Layer 5 of a small transformer language model trained on English Wikipedia (15 layers, counted from 0, width 64).
A neuron's activation on a vector x is GELU(weights . x), where the dot is the dot product.

Input weights of the MLP neurons that the questions are about. A number n stands for (n - 500) times 0.0013.
n6: 355,593,252,648,694,478,788,449,540,219,537,504,272,411,642,675,376,485,686,55,717,645,239,524,510,637,316,690,619,722,484,449,653,565,428,458,212,618,356,516,586,561,469,29,336,645,466,634,535,628,484,722,368,351,632,610,257,286,714,352,594,614,431,495
n8: 251,416,357,749,629,509,477,552,582,691,400,431,511,256,776,300,477,342,776,459,385,247,366,578,523,752,527,667,541,544,600,397,404,423,518,145,549,750,856,581,711,612,468,336,375,460,462,451,256,514,444,512,529,579,378,801,534,542,377,420,592,457,303,636
n10: 387,489,351,506,271,438,486,522,360,418,535,789,319,297,621,459,596,633,454,302,450,504,614,559,295,609,820,507,442,490,461,417,578,488,601,416,458,333,420,855,533,128,184,634,570,523,363,667,533,574,539,581,689,465,223,557,477,761,878,501,546,619,499,514
n22: 247,498,624,540,371,655,397,411,73,646,520,580,168,418,239,424,546,562,457,478,509,591,447,442,608,509,408,331,481,478,707,532,758,495,398,305,508,566,487,474,545,547,577,561,546,725,414,395,542,715,298,661,606,457,544,701,496,700,592,711,377,509,544,346
n25: 704,383,282,546,526,150,473,724,441,722,598,375,499,497,488,792,635,236,492,366,441,362,620,709,510,319,564,580,332,590,520,827,395,386,273,545,552,389,478,573,723,589,348,602,505,527,721,631,284,552,509,363,519,567,580,445,536,715,521,464,291,490,498,467
n44: 247,467,773,541,603,726,480,700,359,476,685,654,397,428,404,597,504,531,617,756,699,539,282,223,505,605,559,526,597,495,533,646,141,351,696,531,425,452,582,489,432,454,373,712,432,511,575,625,423,434,527,417,165,802,198,305,589,201,413,687,609,306,536,415
n47: 607,547,610,660,700,513,403,580,531,507,317,360,418,571,299,477,316,408,363,370,600,460,248,241,578,568,452,247,671,491,445,399,621,606,525,247,662,500,491,290,531,687,488,569,727,450,700,677,517,582,372,560,292,541,404,438,465,490,657,610,720,691,534,420
n57: 541,497,826,697,560,491,423,547,594,369,601,417,465,546,442,582,171,329,505,630,510,616,318,428,438,627,398,583,621,624,578,819,157,625,333,441,666,476,519,673,451,410,574,782,594,535,642,871,356,467,613,109,190,752,384,537,413,132,441,414,405,510,439,340
n59: 123,650,455,313,612,538,154,584,445,378,558,736,318,442,584,584,230,640,512,610,769,524,78,543,532,694,476,568,498,534,641,428,428,556,437,434,566,602,603,419,480,395,600,503,558,522,728,495,293,431,558,494,464,742,430,509,560,350,612,679,461,445,527,432
n60: 267,387,433,255,236,450,487,619,542,552,280,591,634,739,605,491,448,639,735,665,966,651,467,544,471,360,789,640,415,584,380,400,555,481,515,336,367,360,631,610,368,496,35,552,642,472,662,665,602,536,357,290,650,515,310,679,225,305,463,626,380,596,491,558
n65: 477,189,540,547,716,265,656,458,468,589,459,434,482,220,438,545,423,544,384,426,616,553,483,861,464,562,663,415,705,554,400,457,131,555,461,425,635,204,549,822,669,469,791,526,389,433,447,546,373,559,391,239,332,252,564,547,557,463,949,408,576,541,598,605
n68: 589,316,826,525,541,580,632,335,446,456,324,386,523,447,560,624,538,593,397,156,561,430,823,391,675,310,473,304,318,680,476,461,790,502,374,504,681,420,385,313,450,488,437,513,372,391,529,571,637,572,105,765,642,437,512,445,287,418,726,515,296,701,675,549
n110: 320,79,662,451,802,627,369,211,555,575,572,530,526,280,627,500,385,913,661,601,821,595,317,426,422,602,193,790,547,358,584,393,319,805,632,506,415,441,475,796,140,377,367,646,731,245,705,442,674,355,701,510,149,310,394,555,830,217,242,489,665,317,468,634
n115: 496,298,433,369,424,616,529,528,369,495,510,433,522,454,541,515,621,441,483,493,407,367,533,523,370,561,438,313,346,769,448,536,457,487,422,627,632,319,466,373,676,649,215,717,417,810,461,476,650,507,629,533,574,637,486,434,449,717,604,639,469,381,487,384
n126: 485,464,464,447,511,614,608,645,616,449,511,644,564,492,786,661,423,520,408,389,371,395,627,559,390,272,419,731,202,589,511,630,333,444,527,513,673,567,505,824,645,544,480,643,530,318,522,798,528,434,771,243,526,573,359,528,444,319,411,275,457,423,293,376
n130: 355,331,444,462,533,402,473,447,639,506,574,765,453,589,351,569,433,659,563,634,775,541,545,350,236,661,514,479,325,548,471,264,427,618,640,456,333,378,630,813,669,441,454,621,216,492,674,534,621,387,634,402,662,347,497,560,494,459,359,191,540,622,503,426
n133: 400,360,725,613,462,460,457,482,752,617,621,680,441,533,368,406,466,509,892,478,564,381,427,376,615,843,349,647,675,506,354,744,487,384,262,573,456,63,623,725,673,386,599,482,397,291,448,539,347,89,534,516,241,498,607,577,411,532,603,628,289,329,670,592
n134: 513,665,482,589,482,566,302,537,413,355,573,593,531,155,823,419,611,484,357,618,399,474,585,582,460,762,469,413,368,589,487,462,420,355,534,331,530,371,723,459,401,544,569,390,299,437,716,531,427,588,383,784,536,733,490,384,584,668,678,776,112,362,224,439
n138: 442,608,614,426,604,410,522,702,310,365,265,357,674,462,427,423,414,439,414,541,823,492,651,418,410,554,323,574,496,348,638,598,245,432,508,493,506,494,480,663,535,499,272,891,663,298,531,930,506,498,649,428,403,770,464,441,445,311,532,532,636,536,454,447
n141: 630,390,430,465,466,416,360,421,409,436,628,394,547,527,550,381,292,472,611,233,580,346,431,554,457,570,654,901,652,489,503,483,560,476,561,370,622,561,406,219,535,621,828,591,651,415,457,590,559,388,621,488,403,456,648,345,339,409,302,441,546,559,322,671
n143: 423,406,554,607,707,504,423,391,220,521,562,330,359,486,335,579,159,536,718,633,819,344,281,324,578,595,182,637,556,507,634,568,670,671,366,604,528,576,414,718,482,348,646,474,460,349,759,414,236,506,490,694,398,309,503,430,669,49,418,569,546,702,259,793
n151: 614,455,524,561,611,617,460,329,552,532,237,315,547,434,528,571,675,706,448,384,668,452,445,462,435,613,344,620,332,349,444,658,639,549,776,591,589,489,523,538,214,794,627,326,780,450,583,891,363,566,272,413,572,567,427,365,579,471,360,538,362,431,268,584
n162: 472,233,521,442,347,552,588,438,477,509,530,516,234,777,459,425,605,486,424,651,509,193,628,829,373,366,232,607,639,443,428,345,688,666,428,335,571,355,389,618,603,767,481,543,570,447,398,284,601,489,590,450,454,273,602,488,572,428,454,631,579,537,573,612
n167: 394,374,304,590,389,413,664,578,400,433,599,95,339,775,542,381,308,715,741,207,505,471,337,332,736,358,142,649,577,785,358,718,420,590,405,578,431,397,331,610,574,233,550,661,403,579,477,481,561,738,476,739,511,282,720,567,492,540,492,375,689,759,400,578
n177: 509,369,512,522,260,599,660,509,579,447,637,542,449,417,697,483,399,745,705,505,447,755,320,630,641,662,589,463,234,590,209,741,546,471,246,613,537,670,610,356,553,502,378,592,541,415,360,676,469,353,309,410,585,568,513,363,380,433,474,272,360,560,541,541
n180: 362,106,486,577,577,309,715,390,487,454,294,458,633,391,666,380,476,564,550,376,524,439,510,736,586,803,561,381,561,577,750,669,557,373,591,612,662,394,493,740,252,593,514,669,355,249,569,525,445,435,602,429,268,560,695,640,642,512,652,277,567,336,512,319
n199: 427,634,461,382,601,431,357,669,665,600,513,413,416,313,753,411,555,483,560,495,372,480,564,267,365,676,290,365,390,534,194,621,324,588,436,639,596,360,325,581,827,529,580,599,416,585,676,353,530,671,546,390,461,549,712,551,497,606,446,274,646,304,586,465
n201: 355,518,798,497,336,661,612,456,575,542,690,496,646,276,407,610,638,557,452,358,488,538,722,479,424,554,362,536,266,629,417,648,124,427,266,238,610,404,689,692,579,616,459,740,237,542,426,782,381,438,518,348,172,542,518,337,366,485,524,688,429,498,472,624
n209: 41,413,555,361,414,682,493,928,538,367,506,238,554,407,466,558,217,527,364,730,864,524,533,469,773,826,589,430,660,454,614,624,299,331,572,481,392,218,796,610,320,545,123,351,467,425,517,551,533,595,259,494,442,555,473,519,473,628,478,498,651,483,616,463
n234: 281,391,523,501,712,603,603,457,75,286,242,473,540,236,588,436,567,416,743,785,571,621,767,579,358,250,719,586,267,426,534,140,596,659,512,713,743,654,304,558,514,317,362,464,484,444,725,609,693,435,403,448,402,534,673,466,495,585,564,585,760,393,385,248
n235: 432,818,689,724,455,279,541,594,367,178,319,438,636,245,278,311,451,424,716,175,679,470,554,676,561,862,283,434,494,335,625,447,596,407,564,586,412,500,356,519,600,654,435,511,317,440,679,804,511,647,271,510,122,547,799,373,623,645,643,542,727,212,339,576
n252: 592,262,487,705,874,475,541,361,437,372,425,372,648,554,560,513,494,409,530,606,735,587,637,591,579,422,354,413,606,308,555,473,673,340,499,717,637,340,174,640,413,586,419,865,570,470,542,505,536,559,589,341,534,234,493,559,278,405,740,873,481,351,401,316

Each question shows a token from some text and the vector x that enters the MLP there. A number n stands for (n - 500) times 0.01.

"ency": 603,619,662,383,435,314,514,416,642,575,328,602,589,490,660,570,553,159,495,626,535,492,446,461,626,555,352,603,456,603,601,519,395,343,577,602,304,466,590,434,355,373,663,507,648,724,486,497,349,374,499,469,378,307,394,444,483,512,498,514,572,665,605,496
The two highest activations, in order: n57, n133

".": 483,546,573,519,385,356,463,312,586,588,310,584,418,468,646,543,555,189,483,641,615,514,558,403,645,557,291,601,381,533,663,516,439,356,665,711,371,567,540,377,442,290,645,554,558,737,485,364,440,410,522,504,437,314,472,530,506,493,501,422,655,647,470,583
Which neuron lights up most? n143

"ster": 562,502,646,464,400,296,463,323,605,598,409,712,433,490,627,442,517,108,394,610,495,406,464,532,677,575,390,605,422,632,504,519,439,393,656,576,397,624,597,417,385,385,554,582,694,726,417,479,438,373,510,505,369,357,435,471,485,497,501,441,587,723,606,469
The most active neuron and its activation: n57, at about 1.3

" th": 522,537,569,545,384,377,586,388,666,506,398,525,634,443,601,556,479,257,552,564,656,429,495,557,647,532,308,543,411,614,598,384,481,372,660,591,321,574,521,319,349,390,545,559,606,872,437,389,473,470,542,391,432,318,534,537,480,446,490,403,590,721,436,460
Which neuron lights up most? n6

"The": 560,518,599,407,386,437,507,345,664,572,325,581,459,334,654,600,531,235,450,673,512,404,572,620,688,520,430,522,329,611,581,356,450,330,618,626,358,619,554,395,433,341,626,563,687,672,533,403,393,412,495,447,454,330,466,479,435,502,537,400,619,657,704,533
Which neuron lights up most? n68

" consid": 536,563,567,482,346,559,455,362,514,600,199,519,521,457,625,543,665,282,484,635,555,495,426,443,640,527,418,562,317,680,626,498,481,337,611,584,308,583,463,419,419,374,702,537,578,797,375,489,533,537,453,477,457,308,456,537,461,446,532,441,565,654,616,455
The two highest activations, in order: n22, n68

"ed": 576,671,628,465,437,350,507,414,571,485,342,636,581,420,598,528,551,135,469,616,514,436,535,325,644,576,384,576,445,584,525,484,421,291,743,596,344,502,614,478,372,404,524,604,709,709,487,495,472,409,502,479,482,347,413,513,490,431,455,331,661,700,535,439
Which neuron lights up most? n138

"al": 682,618,588,437,321,431,497,524,722,547,314,566,504,497,625,576,523,124,499,616,511,390,473,254,599,562,380,571,359,673,522,457,521,330,652,648,325,588,547,339,471,316,632,603,579,627,516,364,461,430,494,462,456,380,425,411,589,577,487,532,548,644,651,497
The two highest activations, in order: n199, n47

".\n\n": 432,588,575,487,336,321,510,247,664,528,316,621,569,425,604,529,586,254,446,674,626,482,639,510,660,552,348,619,345,540,610,412,373,342,556,607,399,570,556,450,380,403,623,602,535,739,391,456,401,385,466,539,512,328,505,489,487,508,508,476,636,694,488,512
Which three neurons fire most, strongest first? n201, n130, n8

"ally": 581,564,655,476,353,411,598,401,669,563,338,616,570,368,635,540,588,182,510,567,500,434,484,397,633,574,401,537,410,612,504,493,362,283,619,624,347,594,646,439,396,454,558,744,590,764,474,411,512,373,506,393,406,344,424,429,406,550,500,377,610,606,538,604
Which neuron lights up most? n201

" serv": 507,591,548,480,395,344,473,446,662,597,303,582,488,432,614,373,708,308,435,591,639,529,385,518,642,476,364,547,440,676,640,545,397,337,620,513,342,532,456,383,431,399,658,551,589,734,317,372,537,494,517,507,388,243,477,429,567,507,576,452,630,666,670,487
The two highest activations, in order: n167, n65

"ow": 557,608,657,425,343,366,537,373,636,588,371,565,421,462,653,413,605,142,440,580,510,490,387,575,607,514,389,565,469,594,517,533,419,354,634,652,280,582,529,458,374,474,642,573,654,746,448,429,504,443,523,357,410,354,519,514,497,486,474,374,618,747,545,482
Which neuron lights up most? n57

"==": 553,533,541,417,296,418,618,266,674,460,367,526,522,451,735,581,644,276,461,665,583,435,587,548,579,488,346,500,267,568,624,433,463,404,537,520,292,542,534,414,405,354,695,557,639,674,451,474,466,402,484,390,463,361,512,481,498,471,532,504,720,663,609,538
The two highest activations, in order: n162, n201

" a": 507,617,622,439,357,456,473,352,520,606,321,562,525,400,558,594,618,250,473,627,539,384,544,558,748,507,481,569,294,648,483,332,364,347,666,612,434,603,526,341,414,280,623,565,632,725,491,459,480,417,492,456,416,333,410,491,452,599,661,454,612,644,589,487
Which neuron lights up most? n234

"h": 533,500,523,456,320,326,563,416,662,650,361,598,522,499,577,550,442,47,448,594,567,451,506,542,663,570,403,530,374,596,571,499,426,374,598,648,383,633,563,442,485,379,589,499,634,693,458,291,472,454,559,364,477,398,457,441,435,658,505,395,600,764,512,542
The two highest activations, in order: n25, n8

" station": 547,486,519,442,503,393,529,364,588,669,375,664,583,498,587,423,631,197,463,577,530,446,516,550,734,520,351,560,467,620,635,466,395,325,642,607,347,440,566,402,358,409,673,468,651,719,430,506,527,362,373,483,351,269,382,455,494,492,532,460,608,684,620,514
Which neuron lights up most? n65

"—": 521,601,640,531,347,367,502,331,605,500,328,553,526,427,661,570,614,191,426,631,650,425,622,508,702,522,321,623,406,599,536,479,355,366,587,613,392,547,555,386,351,306,659,568,583,782,527,390,460,448,521,481,440,323,480,468,463,499,563,383,513,576,483,620
Which neuron lights up most? n201

"0": 539,658,605,470,287,377,544,375,615,541,329,452,440,482,639,521,585,318,467,660,550,488,447,510,564,598,396,581,335,515,648,516,407,314,685,689,357,683,506,391,440,379,688,555,638,698,440,367,466,352,468,408,475,403,387,434,434,524,625,468,559,713,677,458
The two highest activations, in order: n177, n59

"St": 587,570,565,426,422,331,640,343,673,567,392,609,558,402,627,493,629,218,450,684,546,344,590,608,660,585,322,546,509,580,644,463,454,430,637,565,365,546,545,330,422,401,645,503,611,645,482,342,447,424,511,360,393,275,439,409,467,508,478,397,614,736,553,453
The most active neuron and its activation: n162, at about 0.99

" dec": 552,591,535,537,317,367,491,410,519,513,273,640,633,443,600,487,679,287,458,588,523,490,504,544,668,480,276,576,442,685,576,454,416,375,663,547,316,556,434,375,352,278,541,578,547,784,409,431,475,562,603,522,502,308,539,463,598,386,508,461,603,666,522,539
The two highest activations, in order: n167, n6

" o": 564,529,582,413,256,460,570,363,541,589,317,522,676,449,578,505,679,273,451,652,554,369,505,505,740,590,401,564,379,629,509,456,380,306,592,543,434,583,482,324,423,331,634,508,714,752,522,378,593,499,616,479,486,313,467,417,501,429,582,416,477,629,513,545
Which neuron lights up most? n115

" |": 502,599,550,480,274,418,520,333,591,539,351,622,484,522,648,498,609,310,390,636,648,398,558,423,688,562,325,535,372,587,623,434,443,286,687,682,286,543,587,398,530,357,690,565,635,655,444,395,482,337,516,483,441,383,473,511,484,599,454,437,542,666,545,496
Which neuron lights up most? n130

"3": 532,636,601,515,262,328,562,373,630,529,346,538,448,525,586,524,602,301,534,674,515,481,454,492,595,543,350,555,384,500,626,554,385,325,675,618,378,632,614,405,419,382,613,565,632,738,502,286,482,313,461,410,473,344,452,467,496,526,562,405,566,737,627,463
Which neuron lights up most? n177

"W": 598,579,501,394,356,354,507,293,692,627,434,562,469,334,571,481,498,262,411,704,548,480,528,551,637,540,370,628,418,605,723,431,401,352,635,655,304,578,579,407,431,429,602,561,671,683,486,381,486,467,474,348,376,369,492,434,376,562,518,443,580,696,628,546
Which neuron lights up most? n141

"he": 655,561,585,471,305,359,508,438,657,567,356,580,587,438,568,511,562,153,478,649,590,425,396,584,658,549,394,534,380,606,528,483,389,306,498,690,337,648,588,341,421,389,615,562,564,702,610,363,540,435,488,414,475,409,379,432,411,602,434,485,552,707,622,578
Which three neurons fire most, strongest first? n25, n177, n60

" National": 586,506,571,428,308,377,521,383,593,592,291,530,497,451,733,548,630,309,374,679,509,450,485,501,655,571,467,586,336,649,566,426,444,359,646,574,321,580,461,397,458,421,639,486,735,607,502,410,407,395,406,516,368,296,418,461,668,564,532,486,539,683,632,517
The most active neuron and its activation: n151, at about 0.55

"nt": 538,639,650,457,374,363,533,546,643,545,319,570,486,390,679,498,606,128,405,700,551,399,509,445,702,528,373,659,435,554,525,436,473,341,665,560,348,557,484,423,422,398,582,641,599,685,418,437,464,379,522,544,439,347,474,411,524,418,479,419,607,696,607,423
Which neuron lights up most? n138

" Sc": 589,532,548,441,340,346,566,383,704,520,338,591,552,395,645,414,584,262,429,647,605,480,575,507,696,618,427,620,476,560,527,446,607,398,587,535,307,589,495,398,438,359,522,609,639,710,451,287,465,470,548,441,392,273,450,442,538,553,350,418,514,738,579,532
The most active neuron and its activation: n162, at about 0.56

"ary": 622,605,629,398,420,345,583,392,590,615,309,649,454,493,660,504,513,129,454,586,494,417,401,418,650,549,399,538,430,639,554,468,423,335,657,606,375,588,614,337,370,377,611,596,679,706,500,452,375,440,501,493,475,297,419,434,545,637,535,512,563,661,494,501
Which three neurons fire most, strongest first? n47, n8, n25

" R": 593,524,481,567,354,349,545,365,682,641,336,499,536,464,579,492,617,274,447,693,602,450,539,403,665,592,397,607,373,696,626,336,508,381,679,608,294,640,569,371,431,479,570,522,582,669,484,361,564,420,431,454,360,313,536,410,509,641,448,417,530,672,522,368
Which neuron lights up most? n130

" was": 465,687,613,481,283,320,511,337,563,521,325,576,577,318,628,524,597,232,480,563,634,454,513,545,607,482,344,555,380,666,645,399,392,301,655,657,359,566,538,556,465,383,625,611,530,757,441,416,493,405,459,435,382,371,494,446,552,652,544,427,535,658,577,569
Which neuron lights up most? n235

"ers": 636,636,664,497,375,304,390,345,557,530,342,647,534,554,677,491,575,156,473,623,579,478,466,437,688,564,349,584,427,585,610,490,468,327,587,581,330,528,620,381,391,375,638,530,570,677,463,409,441,484,513,391,474,318,407,435,534,604,414,531,566,649,687,471
Which neuron lights up most? n133

" Liber": 598,579,621,426,413,331,560,406,709,479,255,509,553,454,671,480,595,377,434,660,592,437,394,524,605,545,411,556,461,644,583,501,403,401,602,668,294,584,560,322,469,399,621,520,650,682,450,371,512,474,379,435,397,278,364,456,706,568,473,431,461,681,565,516
The two highest activations, in order: n151, n110

"is": 511,570,613,482,303,393,600,411,616,593,311,556,404,578,668,515,639,67,418,546,571,554,419,492,613,605,439,560,355,628,562,519,421,274,520,606,345,589,508,547,511,383,587,593,545,657,380,418,550,435,578,457,474,360,426,449,547,487,453,347,633,714,603,529
The two highest activations, in order: n130, n167

"oint": 657,590,609,373,420,344,539,418,677,580,345,567,477,414,638,480,625,232,463,669,470,438,444,545,666,509,340,589,417,620,560,514,406,301,627,589,350,581,590,429,367,401,605,626,632,718,345,524,459,335,520,424,433,319,443,449,484,500,524,411,670,627,654,472
The most active neuron and its activation: n57, at about 0.52

" the": 511,590,631,478,362,469,505,364,625,497,342,594,472,317,623,567,574,248,496,636,563,403,565,491,700,548,434,555,346,668,525,361,441,298,642,669,332,602,509,371,462,331,604,594,717,664,515,468,381,382,450,448,430,340,434,467,505,521,530,410,603,678,658,522
The most active neuron and its activation: n68, at about 0.5

"chit": 597,547,502,430,253,481,572,435,725,569,341,631,571,371,598,489,637,173,417,586,574,449,470,469,609,497,274,615,408,702,599,563,453,401,613,535,343,612,459,472,417,440,608,557,653,687,397,393,538,353,516,470,300,383,415,366,573,580,477,482,574,685,607,494
Which neuron lights up most? n201

",": 485,584,601,490,400,449,525,405,625,539,329,614,501,486,633,540,590,209,455,623,623,461,527,421,696,524,354,612,390,502,586,429,488,279,574,704,412,569,536,468,388,340,726,637,609,761,467,379,399,310,532,434,443,289,471,482,464,588,484,371,575,622,525,507
The two highest activations, in order: n252, n133

"9": 518,594,598,579,316,412,579,401,638,528,283,521,504,527,611,501,601,299,498,661,482,475,473,520,581,588,411,585,385,507,631,558,414,295,705,683,409,693,567,341,432,419,598,606,603,666,493,340,482,258,480,467,449,305,429,456,417,485,499,355,553,730,647,464
Which neuron lights up most? n177

" ag": 502,640,601,445,323,399,497,411,703,528,295,520,654,418,656,424,561,341,410,621,658,443,478,516,637,559,360,500,443,642,502,535,470,279,547,601,301,649,536,375,429,347,524,566,564,767,428,377,499,515,539,460,407,313,559,519,595,387,502,447,488,715,556,572
Which neuron lights up most? n60